Layer 12 of a small transformer language model trained on English Wikipedia (15 layers, counted from 0, width 96).
A neuron's activation on a vector x is SiLU(gate . x) times (in . x), where the dot is the dot product.

Input weights of the MLP neurons that the questions are about. A number n stands for n times 0.0032.
n33 gate: 33 -18 -21 -8 15 12 -5 6 -39 -25 -1 -15 11 78 36 -3 15 15 9 9 -8 35 18 14 17 -12 37 -23 52 25 -10 16 51 -8 -48 28 41 19 -6 -17 20 -23 -2 -21 43 -7 -16 -20 1 32 70 14 2 -57 7 -3 -55 12 -15 29 -15 20 -25 -28 6 32 16 21 -58 -43 9 -7 10 -34 12 9 2 -45 -8 40 -37 10 6 43 23 -24 -22 -2 30 -37 16 -12 -14 0 12 -47
n57 gate: 2 -31 -2 35 36 64 3 19 -9 25 22 24 63 19 -18 -41 -7 7 26 69 37 -12 -51 7 -19 16 22 51 38 22 39 -22 75 -56 -13 38 -11 -16 20 3 0 -33 -30 -7 2 -12 -64 -37 -13 18 29 -27 -28 -23 28 -33 -25 27 -3 -22 25 -8 9 -2 15 18 15 35 -21 -43 27 18 28 23 17 -16 -13 33 -2 41 -9 -1 -47 19 -6 -6 -4 73 43 -13 -14 22 3 8 9 8
n61 gate: 18 10 31 11 -32 -10 27 32 -32 -13 -15 -24 -3 3 -35 -4 -11 34 -35 -38 1 30 44 -53 -8 -12 2 23 36 -67 -13 -10 8 -39 25 -19 15 -53 -14 29 -14 14 -27 41 2 40 -22 -29 11 -26 -3 59 56 29 -85 -51 -18 -16 12 7 51 -13 -2 4 -25 42 19 6 35 -33 5 -36 -23 70 10 -19 -76 -20 -14 -22 -4 57 -24 -61 -13 -2 0 13 29 -13 7 -41 -18 -26 -48 -32
n73 gate: 6 52 3 3 18 -10 31 -32 10 -34 16 -49 -35 7 49 23 54 -44 7 33 -22 -45 14 -35 7 63 -43 58 5 -41 38 29 58 -22 1 -38 17 5 46 23 -19 -4 -21 -63 2 16 5 3 -26 -10 -21 -11 22 -22 31 20 8 0 -25 -9 49 -23 33 -68 -22 -19 -19 -9 25 3 -1 -9 2 41 11 6 18 -12 11 67 -13 60 0 10 13 -10 19 9 -16 5 23 19 18 16 -55 23
n83 gate: 36 43 -24 -23 15 26 -2 4 43 -13 -35 -20 18 11 -8 -33 46 -27 56 13 34 48 -49 14 -25 -19 -8 52 14 25 -3 -4 -24 5 20 -29 33 -9 -45 17 0 -17 54 -44 23 8 2 -25 18 11 -18 -24 2 -37 3 3 54 20 -7 -26 -10 34 13 -19 8 26 -19 -18 64 -42 -18 -49 -17 9 -18 -6 -16 35 30 -39 10 -32 37 -7 14 22 22 19 11 19 20 46 6 -12 -43 -13
n104 gate: -20 36 10 -1 -31 23 -18 -35 32 -6 -14 24 59 -22 -2 6 9 30 14 18 -1 3 -12 -58 -36 71 -18 -1 -23 -31 7 -10 1 -16 32 0 -40 -1 22 6 -18 -6 8 -5 -9 61 -16 -24 2 34 38 1 -21 -47 8 -5 -31 -27 -27 -25 31 15 19 71 -23 -56 1 5 8 -33 -13 -28 -40 -7 21 -6 -36 29 -5 -61 29 -17 30 -15 -23 -37 -33 49 -69 -8 3 -10 30 -9 -4 3
n115 gate: -16 -15 10 37 45 7 61 -33 -31 -10 -16 11 -24 31 22 7 -31 -39 7 20 6 -41 20 37 6 -18 0 34 43 -10 23 4 -41 -38 9 -42 40 54 -11 53 -14 22 -50 35 2 -32 1 1 14 -33 53 -30 -74 12 55 19 -24 -14 55 -24 9 -38 -10 -38 -19 -11 -9 28 13 6 -1 -3 18 -32 -51 14 -42 -8 14 6 38 -9 -37 34 30 22 -9 1 42 4 -25 4 18 31 35 -30
n163 gate: 24 2 -88 -11 -19 28 -22 1 11 24 1 0 75 -40 -21 -42 -2 13 -1 22 35 -1 -61 -10 5 -15 -21 -2 14 14 -14 -15 47 5 4 4 45 1 -3 -51 -23 -45 34 -29 -12 14 -33 -8 16 -27 32 -15 -9 -27 -5 -17 53 -3 -79 -10 -2 4 -8 14 1 53 25 29 46 -49 1 -10 -30 -6 35 10 26 -17 -48 25 4 12 43 -11 -19 -6 10 45 -24 -12 0 10 9 9 4 32
n202 gate: 4 29 -19 31 7 6 27 8 31 -16 9 -2 8 -2 -42 25 28 -48 22 32 -2 -16 1 -9 14 -39 32 45 52 19 -37 11 7 -52 -3 -46 15 -36 -26 34 -15 0 -12 4 6 -26 22 13 -82 14 -48 -17 -11 31 3 29 7 -4 26 3 -3 34 26 31 23 -23 -5 20 64 27 12 -45 -3 42 -18 2 -71 19 -23 0 24 -24 -39 -17 -21 -41 -35 28 22 -48 33 5 4 43 -7 -3
n232 gate: 4 -7 24 3 -57 -41 39 27 12 -6 -73 8 20 8 -30 28 3 28 52 23 -10 17 -17 22 -18 -21 4 -26 13 43 4 15 7 -41 31 -33 -20 -16 33 44 -19 6 21 -4 -6 4 3 38 -13 -52 12 1 3 -95 -27 29 23 -25 17 -42 59 6 9 11 -32 10 -40 -14 -22 -15 43 -23 -53 30 10 -39 -22 -6 0 23 -17 34 2 12 -44 -55 35 31 25 12 9 -1 6 14 26 -44
n238 gate: 42 -27 5 50 20 -6 25 5 5 92 -1 32 40 30 -28 -31 31 5 -9 17 -25 47 -10 -70 27 -46 -30 -8 60 -39 -46 -10 1 6 -15 -29 13 -18 9 25 36 64 -4 2 -15 -17 50 29 -39 22 16 24 -4 -60 63 56 -16 1 -4 70 -14 16 -15 -40 -9 -52 -43 -26 8 0 -4 -31 -26 19 13 -24 11 -33 -14 29 -3 -12 -36 5 10 -60 17 48 2 -40 -33 12 5 -33 60 -31
n247 gate: 33 47 -20 -78 4 2 12 -63 16 47 0 2 5 24 -21 21 10 2 -3 -14 26 -18 88 5 -20 3 -12 32 10 -3 76 15 -35 -43 -38 -6 13 -1 8 -22 -23 9 -15 -9 -5 55 -9 -12 63 -51 -11 33 11 -12 4 -28 -10 20 -12 28 9 -10 -10 3 26 13 -8 -2 13 -10 61 -37 -16 23 -31 -44 6 15 -7 -30 -25 33 12 -19 -44 -25 -29 -4 51 -35 22 -16 50 17 18 -3
n358 gate: -18 52 -10 9 3 64 27 -5 -13 11 -32 -44 3 57 4 15 -20 -17 1 63 -35 64 10 -39 -86 -5 -22 11 -13 -6 24 24 0 -65 60 18 23 8 12 19 23 -18 -45 -6 1 30 6 -54 3 -23 -24 -49 -70 -20 25 -16 15 4 -16 -10 6 -8 8 1 -46 -16 17 27 63 16 32 -12 35 -20 6 -13 -3 -13 -38 41 16 -29 -10 -36 -34 1 -5 24 31 15 -16 29 -20 -3 42 34
n365 gate: -5 2 -63 -27 6 13 -32 35 -7 -4 22 38 -24 45 10 27 14 10 48 -4 -17 -36 12 -19 -7 -6 28 -20 17 16 14 -39 3 23 -24 -18 18 52 3 -42 27 -10 -28 -37 20 -52 3 -14 45 -13 -49 -16 12 -9 23 -1 5 20 5 46 27 -27 -16 -7 -15 -41 18 67 -14 -19 -3 55 6 -35 8 -19 11 -48 55 22 -21 -23 -9 22 -31 32 -14 -2 14 6 -45 -3 34 21 14 13
n379 gate: 50 -2 1 49 15 -8 -26 -33 72 -38 -45 23 -32 0 -10 -22 -19 52 25 1 22 -16 3 -17 47 -25 -5 -2 6 -19 -25 9 8 -36 41 -5 -25 49 -36 17 -25 52 -6 43 -17 -9 20 -1 7 -7 -21 -64 49 -36 13 21 10 59 -1 -22 -6 0 22 -31 12 -1 -32 9 8 24 -2 7 16 -23 -5 -3 -60 -3 -19 2 17 -31 -1 -26 -7 -27 55 12 76 28 14 -13 -7 33 -9 23
n33 in: 0 4 2 -11 -22 29 -40 -18 -19 -4 0 22 23 19 -32 -45 15 16 29 -14 15 46 -14 -20 -37 32 -22 2 10 38 29 -15 5 9 2 19 -24 -30 6 39 -37 12 20 -7 -4 5 -13 25 -29 -8 1 -22 38 52 52 -5 -34 -7 -18 -17 51 -14 2 58 -21 -4 29 42 -1 17 -67 30 -34 -9 1 27 -4 2 -10 -36 -5 -13 19 31 6 16 -50 64 -7 -46 -9 16 -22 -8 -20 1
n57 in: 11 -3 11 -9 10 17 -38 -59 -45 41 -22 -15 -15 -15 -21 -1 -42 8 6 20 -41 -8 -50 25 30 -4 15 17 17 -10 14 -72 -8 15 -29 -16 25 -13 -2 -18 11 -31 -8 34 21 -7 -33 -21 23 46 4 24 -11 -14 36 -9 6 -8 54 -9 20 -10 13 26 -22 15 26 21 -16 -5 5 61 33 -17 17 -30 9 -30 -64 -10 -13 7 -17 47 -4 -23 -20 -28 -15 62 -10 0 -8 -8 32 31
n61 in: -11 37 -21 16 -21 33 79 36 24 -18 -19 27 -24 -22 6 -26 27 0 23 -16 19 22 -14 -39 -21 -23 17 3 -10 -36 -39 -40 18 29 -57 -19 -6 -21 -19 -6 -18 -24 28 25 30 12 23 66 8 -2 6 31 15 -24 -6 -19 33 -5 56 -26 49 -4 -25 16 -12 14 -19 -43 11 -31 -6 19 -5 6 -33 29 -41 11 -26 -55 -11 6 8 -51 -27 -5 -78 -36 -11 -2 -5 -20 -26 9 7 -16
n73 in: -19 -44 17 -19 -15 -3 10 10 12 -23 -29 -10 -1 -56 26 35 -66 -12 -10 -22 -6 29 -3 23 12 -59 -3 -7 23 -18 8 -20 -36 17 44 -17 -45 55 17 -30 8 -23 51 6 -1 -63 20 -18 28 20 14 -5 2 -13 -47 -37 -8 31 -30 42 -36 11 -6 55 30 29 22 -14 -3 -17 -1 3 31 0 40 -2 -46 -12 -6 12 6 8 17 -15 2 27 -11 -58 -10 3 -77 9 -19 51 22 16
n83 in: -21 -2 -25 -27 -10 -36 9 5 -33 -46 -3 -41 7 25 28 -18 6 -11 -11 28 -11 18 -28 0 -7 -57 34 11 -29 13 38 26 -3 36 -43 26 36 1 -57 -5 -35 20 9 -15 17 65 38 29 11 0 -6 -21 -10 12 3 9 65 36 25 10 -5 11 -2 -18 -36 -22 1 -26 -12 -46 -33 23 -21 42 7 21 46 10 -1 51 -25 -21 20 4 13 -37 17 -11 -31 6 3 0 -6 -71 6 11
n104 in: -17 12 -16 30 -22 15 -1 0 -54 -18 0 39 26 11 2 -31 -14 17 -42 8 14 -14 -31 -4 -14 3 16 39 20 -46 11 -17 21 -25 18 10 -3 -6 18 31 -23 8 89 10 21 -25 -31 -17 -17 10 49 -33 29 -54 -8 -14 11 -12 -15 -26 50 42 -19 30 21 -16 -5 3 43 -5 39 -10 18 -38 26 3 -53 -84 -16 -9 -6 -11 31 28 2 -2 19 69 -10 -2 -6 -23 -40 -9 -34 -40
n115 in: 50 7 13 6 23 13 -26 -10 -2 21 -52 44 -23 18 24 31 46 -34 6 5 -14 -9 30 2 13 33 -28 -16 -56 2 39 36 12 -2 -34 9 -25 -7 -11 33 -9 13 -64 52 2 -12 -54 -6 -7 1 66 13 7 -32 17 5 -4 -13 39 29 -39 -13 32 -38 -36 15 -41 -10 -10 41 -37 -55 1 7 -29 -36 13 -30 -12 4 14 -40 36 52 -14 -6 -11 62 -7 2 -12 2 -15 34 31 -13
n163 in: -28 -36 52 -27 38 1 14 25 -63 6 58 41 -27 -17 -13 -12 -4 -13 -19 1 -26 29 46 0 -25 7 3 -14 12 27 -14 19 1 4 5 1 -6 -49 -10 73 27 -11 4 9 8 56 -17 12 -7 47 7 45 33 3 4 -16 1 19 37 36 -14 -3 -33 -52 -29 1 2 13 -12 43 16 5 37 44 -10 -47 -28 -35 -14 -46 -14 -7 6 33 -7 -7 12 2 -25 10 15 -18 21 -8 -17 7
n202 in: -37 -1 -5 55 -23 59 26 38 1 4 -36 -21 4 -42 -57 5 52 7 6 36 33 -3 -19 -1 48 13 1 -10 -66 -25 -29 46 10 -6 -4 -40 5 -16 17 5 -10 -36 0 -30 -8 1 30 -30 3 9 -42 22 2 22 25 26 -30 -9 -14 -25 -4 -8 -1 -20 2 -41 36 -11 8 24 8 -39 -38 18 -2 1 -33 10 -32 -25 -11 0 -33 -46 45 18 -34 -36 18 35 -28 38 -6 2 -22 -51
n232 in: 54 34 16 10 28 -49 -34 38 18 -46 -47 7 -11 -21 -5 6 -5 44 28 5 -3 -15 -23 24 -44 -28 20 22 45 -45 18 -43 -21 43 -12 38 13 -43 2 36 10 10 15 8 -43 -37 31 -29 -31 24 -7 9 -29 5 -8 9 -13 -8 28 -8 -19 8 -31 -13 56 -14 -38 40 -47 -5 73 -13 -9 23 -52 -6 -4 -15 -8 28 11 26 -17 17 -4 9 -9 6 -10 21 -4 35 -26 -18 4 -11
n238 in: 23 19 -23 -26 23 -45 34 -27 15 19 -14 46 23 58 -18 27 7 -11 -22 29 -44 28 -9 -22 76 3 3 1 -11 48 6 -16 23 26 -30 -30 -28 -5 16 -22 -23 22 -39 78 24 -30 16 20 -23 -1 -17 -2 -52 3 20 39 6 47 -26 29 6 -20 16 23 -30 -11 21 -32 2 13 32 -11 -48 -7 -10 5 -9 -59 12 12 -27 74 -22 -45 28 38 -29 -8 -3 12 -70 3 14 3 10 -36
n247 in: -23 -29 -18 -2 3 -18 10 -58 -27 -26 -1 -23 -26 -13 8 57 -27 2 -38 24 -3 28 -41 30 33 -43 -2 -29 8 -26 -19 -28 2 -18 25 -18 -11 -30 57 -3 -42 -17 -10 39 -12 -1 28 0 49 7 1 21 3 -24 30 -48 2 7 11 -16 32 -18 49 -9 -36 27 37 -24 69 12 34 -24 23 18 10 -5 -3 0 -20 27 8 22 9 -8 32 -1 40 -3 -19 -23 -15 -67 -14 9 51 28
n358 in: -1 -7 2 1 25 -32 -76 47 16 -2 17 -17 18 18 20 18 29 7 19 14 -16 -2 45 -6 -25 45 -28 42 34 -19 25 -27 14 -13 4 -11 25 -23 16 0 50 -20 -5 26 -46 48 10 -5 3 -20 -8 -30 -42 19 -31 5 23 -26 -11 23 -7 29 -39 33 12 -50 -23 -44 -15 -8 62 -2 15 10 6 14 60 11 11 -63 -26 36 6 2 -17 -51 19 2 56 19 -24 18 30 -19 3 19
n365 in: 1 -37 -54 4 -26 10 23 -11 25 11 -14 -24 2 -55 13 -25 -1 -15 11 12 22 -21 66 15 -4 6 20 17 -23 5 -10 -5 -27 15 11 26 3 3 0 -43 4 40 -28 26 23 -25 8 20 -41 11 -68 21 31 -5 -4 20 -14 16 -13 7 -54 -3 31 -23 -28 -17 38 44 -15 -17 -30 -2 26 28 31 7 -26 -53 3 22 20 10 2 14 -26 -26 -4 14 44 -7 1 -32 -1 17 -29 11
n379 in: -12 15 -4 -2 -5 -32 -15 -26 -78 45 -15 -24 9 -61 -20 19 8 -55 49 11 1 -11 27 5 -35 -17 9 22 5 27 21 0 -21 -36 -5 -60 38 11 -13 -4 -1 18 1 30 9 -1 55 -21 -24 18 -50 32 39 3 -38 15 -12 -10 -18 -24 1 -10 -36 3 36 14 38 12 -16 29 58 -31 -4 21 -45 -42 11 -12 16 -29 -16 18 36 -48 5 -30 -31 -34 -4 3 7 -11 -19 -18 -7 -35

Each question shows a token from some text and the vector x that enters the MLP there. A number n stands for n times 0.066.

" An": 7 6 15 12 19 2 14 -12 -20 -21 -8 15 -5 -10 14 -9 7 11 14 9 -15 -27 9 1 -10 6 -3 23 20 -12 15 -8 -23 -15 -24 31 -9 20 -3 -1 -10 -13 -10 -13 -12 -7 33 6 16 -3 7 7 -31 -4 -9 29 -13 1 1 -21 6 4 -53 -19 19 7 7 13 3 34 27 -24 27 4 4 -11 14 -4 -7 10 -11 -2 -8 5 8 -15 -38 -14 28 6 0 5 15 13 -13 -5
Which neuron fires most, and how strongly? n358, at about 0.61

"low": 11 16 7 -8 -2 -12 -2 -3 -28 14 -10 -9 -3 -2 0 5 2 -21 -11 13 -5 26 -2 2 -14 0 4 -8 5 -2 1 6 2 -8 -26 23 -16 11 -3 -4 20 17 2 -20 2 7 -8 -10 -3 4 19 -14 10 4 -7 -2 -11 -3 -14 -2 -4 27 -63 -2 14 3 15 12 -9 12 7 10 11 -10 1 -24 11 -38 -11 -5 -14 -17 -7 12 8 -2 1 -20 -1 5 7 -19 -13 -2 -9 -10
Which three neurons fire most, strongest first? n202, n61, n358

" Job": -6 -10 -2 17 12 -11 3 11 -16 -10 5 -11 -11 -9 7 10 -2 -4 8 -2 9 -10 19 -7 22 -27 -1 -18 5 -2 13 20 9 -10 -15 33 -17 -9 -7 7 16 2 18 0 -10 -17 2 11 -6 -11 2 10 16 11 -8 4 -19 -6 -16 -24 -10 32 -55 1 7 15 -15 7 -19 1 -6 7 8 -2 11 -30 5 6 7 11 -25 7 9 15 6 6 14 8 32 4 -11 1 -19 3 12 2
Which of these neurons fires most? n232

" are": -6 -14 4 -6 -2 -25 2 -44 3 -4 4 -4 5 -16 10 -16 -19 -38 -25 -2 5 -9 -26 23 10 -5 -40 -15 17 -26 10 -6 16 -12 -5 -30 -24 12 29 -5 -5 -3 9 -17 8 -17 12 24 8 21 -4 -18 -8 -16 -7 0 23 -10 -9 -41 11 -37 -37 5 0 6 -20 -12 2 7 11 13 -3 -9 7 4 -5 21 -20 -12 -13 13 0 -9 8 26 15 -41 -38 1 4 -9 4 -16 0 3
Which of these neurons fires most? n73

" with": 14 19 15 -3 -28 5 1 -8 -21 -10 5 -13 -7 -30 -2 -5 19 10 -19 21 43 -1 -22 6 12 5 -1 -15 -10 -3 -2 15 7 -18 -14 -33 21 1 -1 7 4 7 -11 13 20 -6 9 -16 -3 19 -23 -17 12 -12 8 1 -15 13 8 -26 2 -14 -34 12 18 -19 -2 3 9 24 -11 5 -3 9 2 -14 11 29 9 6 -21 1 -17 -10 -9 13 -18 -29 -16 4 30 12 13 -56 -18 11
Which of these neurons fires most? n202

"===": 8 1 -5 -21 -1 -11 -12 16 14 -3 14 2 -4 -7 14 24 -14 -5 3 43 -10 -4 11 14 -32 10 0 -10 9 15 1 -12 -21 -2 -6 -3 12 -27 -2 8 24 -20 -18 17 0 -8 -10 9 -11 23 -38 7 -24 -9 -7 6 -24 0 -11 11 7 43 -37 -17 -9 4 -10 2 -13 9 10 -1 -15 20 -9 14 1 14 -32 -1 23 -10 12 -2 -6 -39 6 -14 -24 -7 6 -32 4 -6 6 -23
Which of these neurons fires most? n232

"|": -11 28 3 1 -12 -30 -18 16 1 -13 13 -5 5 1 1 4 7 6 13 18 32 -2 19 20 1 -14 11 -7 -4 5 -14 27 -4 16 -30 -10 -46 2 8 -1 -7 10 21 11 -4 18 5 7 1 3 -2 26 -9 -7 -10 24 -4 -14 25 9 13 -38 -23 -8 15 9 -20 38 0 11 25 -6 22 10 -6 36 22 3 -6 -6 28 -32 5 -25 -2 11 -8 16 -22 1 -5 -21 -5 -23 -1 0
Which three neurons fire most, strongest first? n57, n73, n238

"37": -41 12 -3 -39 0 -38 -7 -27 -9 12 27 10 24 -15 11 -6 -4 14 -16 -11 -3 -8 8 -26 -18 31 3 -1 10 -10 11 -9 -36 -11 -18 17 7 3 -12 -4 -26 -43 21 8 12 22 -5 -25 10 19 8 -29 -26 -43 -8 -7 20 -2 -12 -23 11 3 -28 -13 7 2 17 -42 -23 -7 -16 1 -22 -3 8 -32 13 4 29 -31 8 -23 27 20 15 12 4 19 -17 22 -8 2 0 0 -21 8
Which three neurons fire most, strongest first? n104, n83, n163

"mate": -3 -3 2 29 -5 -11 8 -16 8 5 21 11 -12 1 2 2 -15 -6 -33 7 39 -6 -30 -12 -7 -2 -15 1 -20 -6 7 19 -5 -16 -10 -5 -1 12 -10 -14 -17 -10 8 12 0 -21 -22 -4 -3 -2 13 5 16 -13 -31 -4 -9 -12 -1 24 -3 -9 -55 2 -14 7 16 15 -5 -9 -9 -17 -10 -7 22 -3 33 -4 9 6 -19 -14 -4 5 -6 4 -15 -8 18 -22 -3 -15 3 -14 9 -3
Which neuron fires most, and how strongly? n232, at about 0.34

" family": -9 -1 -11 15 20 7 25 -9 17 10 -18 -2 -18 -4 -11 -21 -9 -13 2 -15 21 -35 -30 24 -15 -17 -17 14 1 6 -19 21 -10 40 2 -16 6 -11 -25 -10 7 -24 -15 25 -3 -11 -5 20 -10 -2 21 -8 0 3 10 16 22 -11 -8 13 -6 -6 -40 -10 -8 17 4 2 -3 5 -20 0 -36 -24 -26 16 -5 -11 -5 17 -31 10 22 14 -3 47 -9 -5 -5 -20 38 7 5 21 18 -5
The two highest activations, in order: n115, n358

"ta": 13 -7 -6 -7 -4 -2 -2 8 25 -8 5 -12 7 -13 15 13 7 -15 -1 -8 5 -10 -5 9 -16 -8 -20 -1 -5 -14 -5 19 21 8 -5 25 -3 -22 1 -6 -15 -20 18 -8 -7 -9 10 11 -18 12 31 10 2 -29 -23 0 22 -9 -10 10 2 30 -59 -12 15 14 3 -1 -7 16 0 -8 -6 5 19 -21 13 19 7 16 -12 -11 11 15 -17 -11 11 4 -2 3 17 13 1 -5 -14 -4
Which of these neurons fires most? n232

" December": -12 10 3 0 -14 4 -3 9 -11 7 3 13 20 -15 -10 10 -14 -4 15 13 10 5 1 -2 2 7 -2 -15 -17 17 -40 17 9 -1 -14 1 -8 -4 18 -19 15 -8 4 -10 -15 -7 3 28 0 -3 0 18 34 -11 3 -7 -95 -35 -23 -9 6 12 -4 10 -3 -14 7 -14 -46 2 10 -15 -25 11 9 12 31 -5 19 0 -40 8 -4 9 -24 -37 5 20 -13 3 11 -12 -13 -2 -3 -3
Which of these neurons fires most? n33

" in": 6 13 2 -2 9 2 -20 21 -8 26 -8 1 -18 -39 -2 13 43 7 -2 -5 13 10 -11 11 -26 -4 5 -1 15 2 3 31 -6 6 -1 1 -10 -21 -6 -9 12 20 21 15 -6 -30 12 26 17 -8 -19 10 13 -28 -13 -5 -20 2 1 -14 -3 -38 -44 7 5 13 35 -10 -17 -17 22 4 -19 3 -1 31 -5 37 -7 7 -11 -9 8 -14 0 9 9 8 6 -10 5 -9 -14 -5 -24 -1
The two highest activations, in order: n61, n232

".": 11 -13 -5 15 12 -8 33 -20 19 3 6 1 -20 -8 15 -5 -7 -5 1 15 16 -4 -14 8 -5 1 31 -25 -8 3 -27 11 5 1 -26 -21 31 3 -3 3 -21 -2 -26 1 -30 11 -1 11 17 4 -38 -5 11 -10 -5 32 -6 14 -5 1 13 24 -41 22 -12 6 -6 -8 5 20 -17 -23 -4 0 1 10 12 17 -10 1 1 0 -12 6 -1 19 3 -1 -12 -18 28 3 -44 -11 -24 -9
Which neuron fires most, and how strongly? n202, at about 1.2

"s": -22 5 -1 -12 -10 4 -8 -11 -12 7 -6 13 -13 -3 -2 0 -15 -28 -12 14 24 -4 -28 18 10 10 -16 -10 10 -9 -22 23 -12 2 -3 -15 -20 -8 -13 -13 -29 7 -9 13 5 -11 0 13 4 -3 1 11 41 6 -1 -21 19 1 18 10 -9 6 -58 -12 -12 0 11 11 7 13 -7 -11 -6 -6 11 -11 43 -10 16 16 -19 -6 -2 21 -14 10 -8 -8 -6 -15 2 6 10 -11 5 -13
Which of these neurons fires most? n358

" of": -17 -40 18 -8 11 -9 -4 3 1 6 13 4 1 -22 -19 -19 -2 14 -19 8 42 -38 -32 9 -3 1 -15 7 -6 -2 -6 0 7 26 -7 -18 7 -11 -23 5 -18 -11 10 -1 -1 -3 13 7 10 0 -21 12 -1 31 8 -2 -7 -11 7 -38 -15 -33 -38 -17 -30 5 3 8 11 22 27 -2 -11 -30 11 4 1 10 -7 26 -13 -5 11 -15 4 14 -10 1 -4 -3 16 11 3 -10 -18 9
Which of these neurons fires most? n163

" and": 1 11 4 -10 16 -16 -11 2 21 -9 -30 -5 -11 9 -32 -16 -8 18 -5 -10 46 -35 7 13 3 -4 -4 10 -8 -6 6 29 -12 17 16 -30 -15 3 -24 15 17 -27 -8 21 9 -10 -3 -1 4 -3 -17 -30 1 -33 3 7 5 -5 7 17 0 -11 -31 -12 12 -6 -22 0 -9 37 -6 5 -5 -8 0 -22 -22 20 27 -51 -21 -19 -7 -5 -10 -18 17 -28 -5 4 -22 -5 8 -1 3 -16
Which neuron fires most, and how strongly? n379, at about 1.9

" the": 7 -17 3 -1 4 -8 -5 6 8 8 1 11 23 1 0 11 0 13 8 11 17 -12 12 13 3 -18 1 0 14 7 0 6 -21 7 0 -6 -4 -18 19 3 3 -10 -5 1 -2 -14 4 -13 4 -8 10 -7 -61 -3 -29 3 19 -12 -1 8 0 -51 -40 -3 3 2 16 -6 5 21 15 -17 -6 3 -9 6 10 13 -4 -26 -21 -3 -10 1 -7 -13 14 9 17 1 1 6 10 -32 -4 -15
Which neuron fires most, and how strongly? n232, at about 1.3

" runs": -22 -18 7 -1 -23 -12 -3 10 -1 13 -9 14 -9 -17 -3 -38 -32 -5 -17 -25 19 -5 -3 42 -8 0 -8 7 4 -11 -30 3 -5 5 10 -5 -25 -1 7 -20 -6 -8 -1 51 -2 -29 -20 -14 17 3 3 -9 16 0 -16 -26 8 -4 9 -21 -8 -16 -40 -18 12 7 19 -17 -8 49 1 14 -27 -10 -17 5 28 -4 -9 -28 -9 10 1 -1 -4 31 12 -21 -51 -15 22 2 9 6 14 -14
Which three neurons fire most, strongest first? n83, n365, n358

" cricketer": -19 2 -19 17 21 -24 6 10 20 -5 14 1 -11 -3 -10 -6 -17 -20 -6 1 31 -20 -20 12 -2 -38 -18 0 -44 11 -1 12 -9 17 -2 -7 -14 14 -11 8 1 -33 -2 20 15 4 -37 -19 -9 -5 12 13 3 6 -34 9 -1 -18 -12 2 -2 -10 -45 -19 -6 9 1 8 -6 -27 -14 -9 -42 -15 16 7 24 -23 -3 28 -18 26 3 3 14 21 2 1 1 -13 18 -1 0 -12 13 -20
Which of these neurons fires most? n358

" fellow": -11 -13 1 21 18 -10 20 16 -1 -14 15 -11 7 -5 -10 0 1 19 -18 0 41 -43 -12 28 -12 -12 -10 -10 -1 -10 5 1 9 2 7 -3 3 -10 3 5 -3 -39 -20 8 -2 -25 0 -7 1 -10 -7 -21 -28 -4 -30 9 -4 2 -12 -7 9 -30 -48 4 4 -1 9 2 -6 -8 -1 -18 -8 0 -2 -15 20 -13 22 7 -20 5 9 -7 -2 6 8 -7 5 -11 -13 -3 3 -14 14 -9
Which of these neurons fires most? n232

" great": 7 4 9 15 15 17 2 0 -33 -14 10 0 -14 -1 -3 28 -6 6 1 -11 11 -17 25 35 4 -2 -11 -7 -34 -3 26 9 -1 20 -8 -16 29 8 22 -5 33 -31 -10 19 21 -3 4 3 -5 -10 7 -20 -30 -3 0 3 11 21 15 5 3 -20 -42 18 -15 -21 22 -12 -12 3 13 3 11 2 -12 9 11 -37 11 0 -33 8 -14 -7 6 17 -11 -26 -1 13 -19 8 5 -21 -5 18
Which neuron fires most, and how strongly? n358, at about 0.95

" time": 4 22 23 -5 9 -3 -8 3 18 10 -7 7 -6 16 -18 -29 20 -7 21 34 13 -27 -14 -4 -12 -19 -22 -24 -3 42 -15 4 3 -2 -5 -18 -9 -9 -12 -2 26 -5 14 30 2 -9 6 8 -11 -3 6 29 12 -3 32 -5 8 -1 2 -9 -17 -2 -34 22 -15 -31 22 2 -12 1 -4 -1 4 3 13 8 62 10 0 15 -38 -11 -9 26 -19 -7 20 -26 -17 5 25 -11 -11 3 5 -5
Which of these neurons fires most? n73

"esti": -7 10 -16 -4 14 -4 -2 0 24 -9 6 3 -14 -24 1 -6 -3 -29 -22 -11 -14 13 1 8 13 -22 1 23 -12 -8 -7 14 10 4 -22 18 0 -32 -38 -9 -9 21 5 12 17 -14 14 1 -3 2 29 1 21 -12 -14 -22 1 -29 4 0 10 7 -51 -8 8 1 25 7 -40 -29 18 6 18 -2 5 7 22 -3 -1 14 -17 25 -7 -33 -11 -13 -23 -18 -1 -17 21 7 7 -24 -11 -7
Which of these neurons fires most? n61

" under": 38 26 8 -8 13 5 -14 2 -6 4 -1 -15 -23 1 -10 -13 12 7 -19 26 22 -1 -29 4 -13 13 36 3 7 -22 4 2 3 14 -13 -3 -31 -6 -15 -1 -13 -1 1 11 21 1 2 12 -3 14 -6 3 17 -17 -12 -16 -29 -22 8 -16 4 -14 -40 -6 2 -23 47 15 21 1 12 9 -23 -5 -3 -5 18 26 8 22 -22 12 -13 -18 -14 19 -9 -35 14 -33 8 19 4 -26 -28 -10
Which three neurons fire most, strongest first? n61, n115, n33

"-": 13 31 0 19 -2 3 -23 14 17 1 1 3 -60 -6 22 9 -15 -10 -4 16 -15 -18 38 11 20 -29 12 -11 -12 -18 15 0 -17 31 -17 33 4 -29 -16 15 9 -42 -5 0 12 16 -6 21 -5 -8 -32 8 -16 1 26 -35 -10 -15 4 -14 -13 17 -27 -14 8 -2 39 -10 -24 7 -27 -9 -7 -14 -16 -21 -1 24 -5 22 10 4 16 22 -19 13 -3 2 -4 15 11 18 16 -23 -11 -20
Which of these neurons fires most? n104

" life": -21 9 -12 10 -9 16 8 -11 -15 8 -19 13 -7 3 1 -44 -13 -21 12 -2 12 -7 -11 37 28 -3 -13 -7 2 -14 1 12 13 12 -20 0 12 -15 0 -6 9 -44 15 35 23 2 -6 5 6 -11 11 22 3 -17 15 -9 1 1 -18 8 -5 8 -50 1 -16 5 18 2 -33 -7 7 25 -5 -10 5 3 34 -17 -12 9 -22 26 -12 19 -3 20 0 -2 -13 -25 11 -2 9 13 -21 15
Which three neurons fire most, strongest first? n57, n163, n33

"has": 14 -8 0 6 -1 -2 17 -10 3 -19 3 -8 -2 -13 -2 4 -9 5 8 -10 -5 -11 6 27 -8 -15 14 3 -10 -11 -20 18 -4 6 -18 11 5 -18 -21 -23 5 1 19 -25 -3 -22 -10 12 -8 8 38 -19 14 3 -4 11 26 -18 9 -14 -17 21 -57 -10 -21 -8 -16 9 1 18 -3 11 -16 0 18 -1 -5 12 -11 -13 -23 -26 -16 0 -3 17 -3 12 -5 -11 -3 24 1 -4 0 7
Which three neurons fire most, strongest first? n247, n83, n358